Layer 4 of a small transformer language model trained on English Wikipedia (10 layers, counted from 0, width 128). Numbers have three digits each and are written without spaces.
Take only the direct path to the model's output, skipping the later layers: a vector added to the residual stream pushes a token's score in proportion to its dot product with that token's output vector.

Output vectors of the tokens that the questions are about. A number n stands for (n - 500) times 0.0076.
"ased ": 390563440512354551440624458462349689440654447436543514519518659412584391246755423496444475469375371527450380547639627487667185237561331461500683649273648500456625547601772541688637260600333489341621626625563410626496380270454342586511493431453724598365421627405295586291466760452446402586503601649229632384563570422528420516649536680400614654431445467582536503626585211489229510430301
"'": 616660462528497708481616472423500535511450434592647433463456579519427443585391462382629513530400535510600706466426490488424572468500549562534465457479542439557382580575500557368369488588427588384732549403395545657311522503490447329513569572492487633569291585558542411479697421529542522493613572604524480508466595529500526540438546870345448550566405445483485548534487521480472421482580
"otes ": 561661496407425543257579428534493682776420538574395385273749470492593311531470438610562368602336487457539594414371727512586321387382517630379369493542515532777583181446500662333628204492443430431446392582367446370718429436569536343596569436595353456486401393455446699408504754475581692524510727448267543205415483516302625539456343317277565620414373428725602572585514446490524466448377
"ollow": 375660575435411538401754751580558535662836543550607524615417725462554376245328554533352531593453578677516416360684674407492436289562668470468652385476431617680613364489472572538411236619516540325523437563492219516344587697371354701483276249563618392320323630597492344450541800549724652515632479340261438564443592126371645834538645687304632563456741399449639546790629537473430686464270
"ished ": 409699512415466395237539417677652478610605478621467522510658508516645406346594471430477442579327445438588578466591529258500300253500298713575730546385557307381701370468586684357598177516470467428507578673414653470525496444540296650690405347386720617291304712609493500256392426417444531507510311602521479277606392391401537622532632839397611765504584545564656820544375325354533656433324
"=== ": 480700268406490503338668709598648519482496561521329418249664625465523597496507612614692367433327643804589390300666435554467372284497553486407615390755598653680512490503569626666452390581274316557601650497490494315467431379591399264583469706470412452490479456597491487414697683365645488399423579434561562539395490534428431493576516503419676570614556312646513394694533575601587487466551
"ating ": 549513503329506527291534486446578345433626584477541399408503433415627535504627253732625353636494433532494613670604599526433538484453733476529550401532425489570700548475574424546618303667426487399460843464660494554539527548328471566570428460396736467509325608528569515551563677458581425288680609544474408353724383319387525441613434659432553632342551711418414596601667458409550385684478
"tain ": 620790800418671322549532454492600729604473592702258539479414343575757710342421397426650469479725776573422761437515592354425348500549566547468504467480508638512669409659418575454604214475461633568654724599584598614452433460427472618434206741212896529655439724442537571420496653444518592530431655492446574386539485366631794582635636655332624780679507456784449447675488444404316455362318
"album ": 655698426178553531411405602475639500474768755500302462450491774561537452566335454599618224703209248725613611466360769423443500272440634412371639539908446843438518367399974486417639410490376604257663830624288455727196500476411481279545631700524603410495170488370617446538520590539549647121351756420511132734526394355612819785641561518261744611365298437531803610541463315449653600301413
"ich ": 594703581242754465529668699461494533684476521519432512382610588401554550438324437581558409523500580379528617640655316327469600412542587601263587468584322671522351633554655532434603329384410669354524546384545663627403556541512563609684449479423335487433449564609482533651619642541536569373443612435454623351456467504567735443518445446447546635434389484460522725493445557278379417619351
"ween ": 536644552549414407463500557453745748574596312486259478400549430552352215179396352724454606447358423633447684333544683464360418119556525451419913375500537611689704316634750564535688145438401652276637651688595269317369487405223509620481417298211686847597528446614517504342612595281572450594575584547412470442283548206157589500684451702131678448350517518350563496929699408465295632439336
"career": 525317373276480234642707386588861580468560543474558654328596627402263225157531538657490433516269500383650710883404642455319458404689600669338795510699395412700548593715528681415339369516285689425714341468340226519402574372476238525536560430476591383404525636924242644765282454341405227264653520587522091313206646065572564702626486308443928541490518470683704571759874370462600621423477
"} ": 409520669569542367291546554405462692500581506663488698441663610490471576564519242460655512542530706353417556521512535389476458415484270607340594466548561409515474434526632563376439358698575616549520481455497537422654312612535558438472503248417468525373388544447421634605587574509400584517356460456396536337296480507453658591431680497487624589515656509735637538467547485371433546357347
"====": 409477250435422279278505135536483450486702429424250673277863683618421560382527475540831588464209589480542547483462508411405578206375268528504538346777526437530447543533649573335359399741461364561643671345657557445361439241408266165736430488416336255424469531692504573297576430448480392569662743410579547395448529437353401654676572115514642659673359357877683463616399474492650427413484
"ities ": 595603382402321575562527642496506561668698701528325388339602364458529302249538442438531314596444393777503548359405458307430303529639478298460545445507442492513512520452577649506714248621400361334579419528465640510504500547353554266583248522263221462362545472611532386428670535473630587614359596479435423315409558523363573442557520497475599723449305372518623494540625398555526459545571
"be ": 675563275440643378492592642512382614603557550574566752305492631297489378175492557398613462425693481181442548283658309432409450432492441364559641460492624526594476633737355768357428438750394383404619562453379377484246481547581516391631304620554380492485707576473452507651659551632869672389504451554505617814603538416565578615418423327458584583480411480677387447734461592477656157358137

Output weights of attention head 2. The head adds the sum of these rows, row i times number i of z. A number n stands for (n - 500) times 0.0015.
o0: 538506448386433470434537540708629301648429423361472461230434508514507482434523629358456455479673399297371320414301315496474637309526511452664261624462607498432581715473459456616534680558298391412498634355470684471501560359506467597664521638551518510429600629377499505638450558346750305586379403524381435424410501646528527624411496331553424291681467458440512550513373601606486466706457
o1: 419540496656548404460475365592400614465542432439569655677487572447543441557476275271545508349591384470522490576506603519406579696539369681609510488459483306470503513348533483495494505622700564529433449495562470474553445608537422555565416196549518632483414463386418432534541385538359593604555426559464552448428690301587548581567613594569939666560540725395556556366441405329503736462514
o2: 560584515481689476378698481443598650527385479618598507405380590579449473617511441611548452544478527549536598526408500381656635389555548593416461629406524456528405441567257561322492572394571448613515702517429637596491459434678472333536531503382635629359544569487594524557569355592580377470425638307378681478505362680453577478403571626485267470486505556315427619359453577257419322767396
o3: 678492578475426691675565594678464381498655465361403522310516456425565542425535727374561430575653537441605444513606458418387464414436396458519249423384410619607701618310586461742483413595429564469491662464543511608470565269482596626475342617540514241516446699385518513406478562395451456472587455657643335383611436306505405547607521315506381514723559319530640381541581487646395573437579
o4: 465477589394531579562404439427381375672642497512329540568556454601334715487502496450492380533338712440404486599528482469410620377682473400496556496805606623483460531471569444477411503515438478523812372381245470463106404404398595536364665646584475694468492592401344481519483453511649476557401578566722374532408404477666341502427409579515291437462354526742648702558421524595805345220676
o5: 371506423515524315366449631549624479347365614504438575496407647416712425524537450411560731562443512327401390479382443544526540585435310659581505393412609336298545565536553371519549489651415551556280381623737389431817441564605469724618319249445646634549346567408448378462369490621555568564460243483374574506411653413413574614527589742406649518429523772439504417501384414463447671494444
o6: 292588525247514445277630478595552484390553736298514610415585413446654442477426324511667378527419388344480466179437458471494419642480688347418484707362423395400596519360401641615498359455277562480471586468472562731575489521580515449515315408372779286577560623725599455442748472412665456425681328515254573252538539617366567359658548643559237615670539512401415444497498423556162469693371
o7: 562516456346359553498479570614444425550502506425399373360521508517434546470604692476541431531537544265251317547499400513561551348514570470608352475637675541398524649524555359513445600526181393443630271464443467374520447480738585596515564603437367475274536681512500546628495580488658384724290351434505300552370380706500438537344422457526332349520426542623596616469427548691578428566520
o8: 320555464544633296394440439376466572407363423553542544717513591561618463523496180509506564369495431451423446518321622498542580560559373613412600593440497367438329368407437502328509528456620605548583373506480535492528437665545429521540475320540646777515534339476516449580445336706493581568430446425454748607480590590475605551443686694521664536407482629420511608412468462240523502601400
o9: 478480600382573477590445590368508578289596577493492746741518600424552544682518359611563477528494625455554632460580513525413398694478634543441697351424391416409527417295536557605489295445511700634459577615604456550420562530562584665334406228447638513488280395529471394337482459526519597365549444514502501473493600453597562466474606621596652664503623722560620327395439341395498540468385
o10: 459467368580549504489432508555565544313497600459496445608576442353747379502509411544502623536550435523556474432507386548454381714408402551520734448341368326418554404534540585680615341521510599480240503627662352530708513598607456590466261235412612529644420392550455402430387618525459649445688366538327542388551753296399671537665612418489685644528578630440377329529500397446353728408395
o11: 711483510370455645708449590468382462601477441459505291418421463547372545500501730597345424454505519710527666573500473364357452324405590459627229558503424684574440572631527492463452600526572324529649440433442568452409544390420521421505696755588283394557719478420644714533494535448511346517375541428532642542603351705467426534306349280557385442538616288339280492414453661655479404550664
o12: 417436563546572530378451449337539426429358529632533317628562509553343386451489654703404591473576526729396371596521431577628392469705623380383591653590420551583338294651381554509588540400361648528478392485429488364480451617433339279574568614421492519476395201605645537510488614451519570344440581358442459471549396721415457309342459859433418403205460498451448600604544536407652197491526
o13: 516529474468425485528475565572639517539433546346506242301444578493554387385560859649429433602566684482403561498629415433560327458408528461573413354361526571603635563614626253629495522611616312403440538311487387538573458404446528636609637554433296232487774441523590687450352715273473461519368445567522402460620583443452400654482479294527205578471485330598464448666577531464391600519463
o14: 417512516511432513476579542530528458625300436426708398381564234641386393423480493374490428568572347524601418324494502540581510663663622322341451732510424623735597534577407595664570331437349497335379698350540554579540626523466468340541413737458541468534432659519577511609600480297530523424664575606415544495581394479326491302547396347452547554652355407436373559569510426555478565659599
o15: 546474348624387596529381452483564385620422525397550304361630255459505407361491684428593449520657502612479502377445444504619431593582465480476510492549393550619722501608466479554498312507484435380484567459583439435532519409402528387552487594573446342506652526519493667591551592404457597580505454558525587449526616389361525594430400215477486644511356233576454514527528441547486595467553
o16: 316448426543445405237531460480485448313548557431487693437667522525729304382539361461706564515415490459419527664561421544550354694548502571482672599457614248440669473400455400590610436604500501541348523492600537513690410557585423506622184301387594366568559551534422370476527581447399551464561355633480441280527812301469553577756626693381645650396511667420459385574448325313466670586429
o17: 493347771567478510429349467324481458537611516485514539682541308539366421446418373508448515421619503655551684548568669501391418673723590452370575535575329578666518410374459616546421298588478652555623456411606579442328594478258431431490498555595476357512596417532549553541484503372285572520449560611661456470587437376495515425510320415530726733477401352640567479459501379554630410356636
o18: 467568625519651414365644538454466622630517473549527793554401587586594702660516374562514416381596442332488463522442544495514570419521364600479577475427460482480447380356478556301532610371707582659487672524417569577440553428565512494471403453529781775464520513377432409571485362651578392527440424492382754645493476577638518577432710496548338365551587615402572596466451535281386394682366
o19: 321394529484452235321551446468661505435440452728460464348495593496608413394456437432686611479305634474400446774492540530837615463587545564505654496556684349472495553725432229481492489613536401591353459488568597501547331484611401613562487443661645641454511620449395339461441463692346508530393427506580478551553335291376420548805462772180608557302286609537495502639475511336638519545483
o20: 505606360272335595576585588599494343497519546420418370231500578493537604463553762518635343582458573384415443476432432357535545340447563459565279536381567572424586634484567394567506538591341362421470526433517491497610472301630601631441502553530451422525525634492500523426567554407741376494452428470438533491518433600489491476530491451489255349577503446433449459544410503643398455600580
o21: 359391548435511471543524553365452186436544365453385543328470547478856407308515419342665516255486478466470619788469599327482553505597320482473465684364466499534555599342387468658438327636611398553592541584487557437474458382461477701564397324646794505541517507260512321441464419583472563356683350598593661433666518301454426441797769965235427500326442460297445556637378423349532478364486
o22: 465436316571499510558382368423617412328548503651533254577571558365695415477413504592507479595292504776551679648571474409398272406456628513417572618391403278566584294552361439542628495290589281417402381627595546503575518639510464418541400532570474441661643183605534545314458591599499648306813632570527650418557757484284534589716584431518586526403510462313113248554512533448489616481467
o23: 577445186600448700414449522407314307474558657323496579590672379526602583445500567660519404386437407566355589490511386531253313508339361529470485578473353472432683290363567583352575469327600389368661605607427456595534517568423568347526337523467513377748680363646557590449666626495658523387808550632539795431542907535459647657460579353713365517568614333415197442524468491654286492518511
o24: 567444537594406544420456613509533431514499453484474430454549322460410467440560599433342489565496437461436517471534412576378451485558530501596496528581552470504649455562422540566569403409305356516459169512661534293623506664578438415429507657411237475339573569522447555738433607511457457697492592591483287508320538534554417665459315267509780591594431517536452302319521396579706466491589
o25: 643566283477459630591555523514431436550441483588390267354469464514442499433610620529596511647466456523623459421525508406644568296490480408475154589630461692556600713610484555521592439497338428396507412514415483490602538384579586469356613696472406390586468634566601555454577549560630460549525649412478587535550287624369468473568462480498306435453479309328378444567550522661555505470675
o26: 600543326464596527436430621493491383612524609519345468645328487507610530376641629544382581440641502337539403493482455563440470404629291423518513420730466524526542530392523618510564378235380553506588448654389417390581442573611561634474512515281598595364476411414458463568376460556616525575526383422465585422305464541651536644380583410698372356529546612539549578453572500496609525411369
o27: 557327654244556608424606684420495433344501603760544465506413419451323436411647554682287572475622563738722615801555470516397519431649740315402520553525420535650318404531294600576559424371543554665473760604475711505512425489564488495401487690492733488521310442432706346404593478430537441250575576325479701445754074495488412313620353550518521328377665423219190415441465644376572353644525
o28: 503517374532454635691471584364460353441648632414465461692530502443687590436502481580528458507334412691623593510593469447375429610311343392446617490382399593531555428417615678649515334617569408509563428728514345471504470566370578393280493200578481573764450428615482398266617454529455543412831428537519672461652603356477489427756562504540501563507594538466359366640440467549486506178577
o29: 392487468534590388288369450455450570410532575490333499611471683585569348433491599741487666491446626494450508489390451542436466676416278650447562461432379430493480250485606482325730501561466650609429211455616440439592413573390344549674356446374417536703584354539513468438424539464389475508336399382535719384524541555458577532468557634532586603403698536389393501402561486431518525533486
o30: 442518399667463406341321352467374625414517356528454378692526463470473454488445415507556619482447447617475482515379612457615541661525448730455569567563528398472416441531528545398572424594469554421524263583607416373684446545468383434569403312573321589516489373532446395545458527587417672595326529414557531528408577526433584499491539524478909627343486545488499527458401475450531597455559
o31: 275493509539586267354488505496510403465498574335378555552520540572823313403495334548635593413656614292337455572419471550607512683494191649485571446433516415480562457350501363515610551675567613591505435322519482511557476502476491741741300416392710364554762511462442431557316495528337473624450279590568640438576693341475537666514624593461358635351469536499569603567565328315457691501449

Each question shows a token from some text and the vector z that the head gathered there. A number n stands for (n - 500) times 0.0088.

"r": 647417536494595552520613495399463545438480500506483359543575611563494567579634560431495431421477
Which three tokens does it push up most, strongest first? "be ", "=== ", "===="

"former ": 400586297649497485325479399496554427500508594505450569318480389464431379534500407401579466517477
Which of these tokens does it push down most? "ich "

"| ": 482600327514577446322494485496465468307455432581432676430529438417449355633492513319495512706476
Pushed up most: "career"

"at": 444535472519430519580442481500609510565546587615539575385421524552641578604504480457578537540490
Which three tokens does it push up most, strongest first? "ities ", "ween ", "otes "

", ": 508460565438444433544449577457500480573520541517447550512479489421563530466539427441476591570522
Pushed up most: "otes "

"u ": 502497542407453550600504564483556385519416597489606466525605491526509486474448421519485466538520
Pushed up most: "ished "

"ul": 487513382557270629521467417573783405577600590545611475415390523341568554630412474494544517544452
Which of these tokens does it push down most? "'"

"k": 466524317642555468553459364551609389309525492532607452468489542490587630522491455343658408448486
Which of these tokens does it push down most? "ich "

"tion ": 523494499557537511504521468443438417386563537569538398540529540524531552518594551370478422454548
Which three tokens does it push up most, strongest first? "====", "be ", "ased "

"i": 532474372609630505418534467491477494469615468526511521468513537539485528569502509376526442462533
Which two tokens does it push up most, strongest first? "====", "career"

"3": 531650486474427444502493529486417521446332506424456597511459493388474392546476401585470456605347
Which of these tokens does it push down most? "ased "

"when ": 477497552479430457528424550475512485554518538537485552475478471457574528482536441466500556558520
Which three tokens does it push up most, strongest first? "otes ", "ween ", "ities "

"Mc": 655495583775492391574575354385356553377667645582570506436654630817423318361526324534392243313607
Pushed up most: "ating "

"5": 605457549447497474621550552546484436585451558408430479568443555420480534431453525594360471464442
Which two tokens does it push up most, strongest first? "ich ", "'"

"Al": 430464579340407496598479651487547529626511547565531516553506470502646643452485413451518568575532
Which two tokens does it push up most, strongest first? "ween ", "otes "

". ": 412476499367438426535456597442563515598517597508615417501542497583798732403477370518596456572510
Which two tokens does it push up most, strongest first? "ween ", "ating "

"Y": 583411536442525518577551457526513503553438464419525400519493557594560628503496546672595424420412
Which two tokens does it push up most, strongest first? "ating ", "=== "

"unc": 406475465470669599650599542733481255629460481368700663433706474576381204614298478501429470514575
Which of these tokens does it push down most? "=== "

"D": 471428551431473411513431575473487509587542516530377563496426489397543546411558455427517630577494
Pushed up most: "otes "

"p": 458542428563610519434571511505455405417389474543488487471477519463468581475596494269525422622524
Which of these tokens does it push down most? "ating "

"ro": 542508520638484558541455511526564471372517509567507502601434528533446573476497573489548473457575
Pushed up most: "tain "

"art": 742353631547455586715578433494493508582678624536525363522449735448444386427623515451406427323550
Pushed up most: "=== "

"-": 510507437381621655517621650572512258532384384398528534547615427445344291593371666411298569596641
Which three tokens does it push up most, strongest first? "} ", "ished ", "career"

"pe": 669390539406658454549581489393436487543454450466458428556614512567491508523419510549508386372455
Pushed up most: "be "

"in": 271725410399447630453297652592634197597477457339824578467724332757635376377314397504696653674725
Which of these tokens does it push down most? "=== "

"11 ": 572476480490425529581528496529571433563501555476508474477459534411525527490485509568419505483457
Which of these tokens does it push down most? "===="

"qu": 487502374629455525462518408535490493371659529520563564378474505475514424617510434347533498510538
Which three tokens does it push up most, strongest first? "career", "====", "ities "

"m": 424524310664559391369512267472548593382673457562556600305385482319661610710590563366602578546437
Which of these tokens does it push down most? "ished "

"resul": 466537400581514476461373484467529399474557620590545537505553467569488590360443427503560368528483
Pushed up most: "ween "

"Gl": 389460512555628348372454455532390584524357450461263614538461430520480422538490512602610366454301
Which three tokens does it push up most, strongest first? "album ", "'", "=== "

"ad": 469380545444517552468528420468503416554495554510488415466564453393436406571542531470526438426445
Which of these tokens does it push down most? "ished "

"- ": 537439580373492437567498626453493560668496519490442508552465533458653600410505426498493562605461
Which two tokens does it push up most, strongest first? "otes ", "'"

"ar": 447460409553377477638425381502603467566506641499580582286541510537724494559578380652657514480453
Pushed up most: "ating "

"id ": 515478447558587477472544478498425472453497463496462484489461562476491496456568457361514439514505
Which two tokens does it push up most, strongest first? "====", "album "

"\n": 484605373507537583490569518615604479390428306345682445555563552557587533544336466503632636579496
Which two tokens does it push up most, strongest first? "ished ", "} "

"such ": 416475444515455511532414478508601481555504514545560522435554512573704616486527431547624498537474
Which two tokens does it push up most, strongest first? "ween ", "ating "

"l": 672434738423492576673575571373376412544524499445475340604610608503435442300560365464238425470628
Pushed up most: "ich "

"ting ": 443504429584556526519496396459566417450529516556599480432515519524567590523559517387589519542482
Which of these tokens does it push down most? "ich "

"ther ": 447465504539477526542423443535562441510506563528601513462563528580635559508545455574555485490496
Pushed up most: "ating "

"Ch": 445527377594600461312519431499473450528458543458401551405479425480343332486504470469550438498453
Which two tokens does it push up most, strongest first? "album ", "career"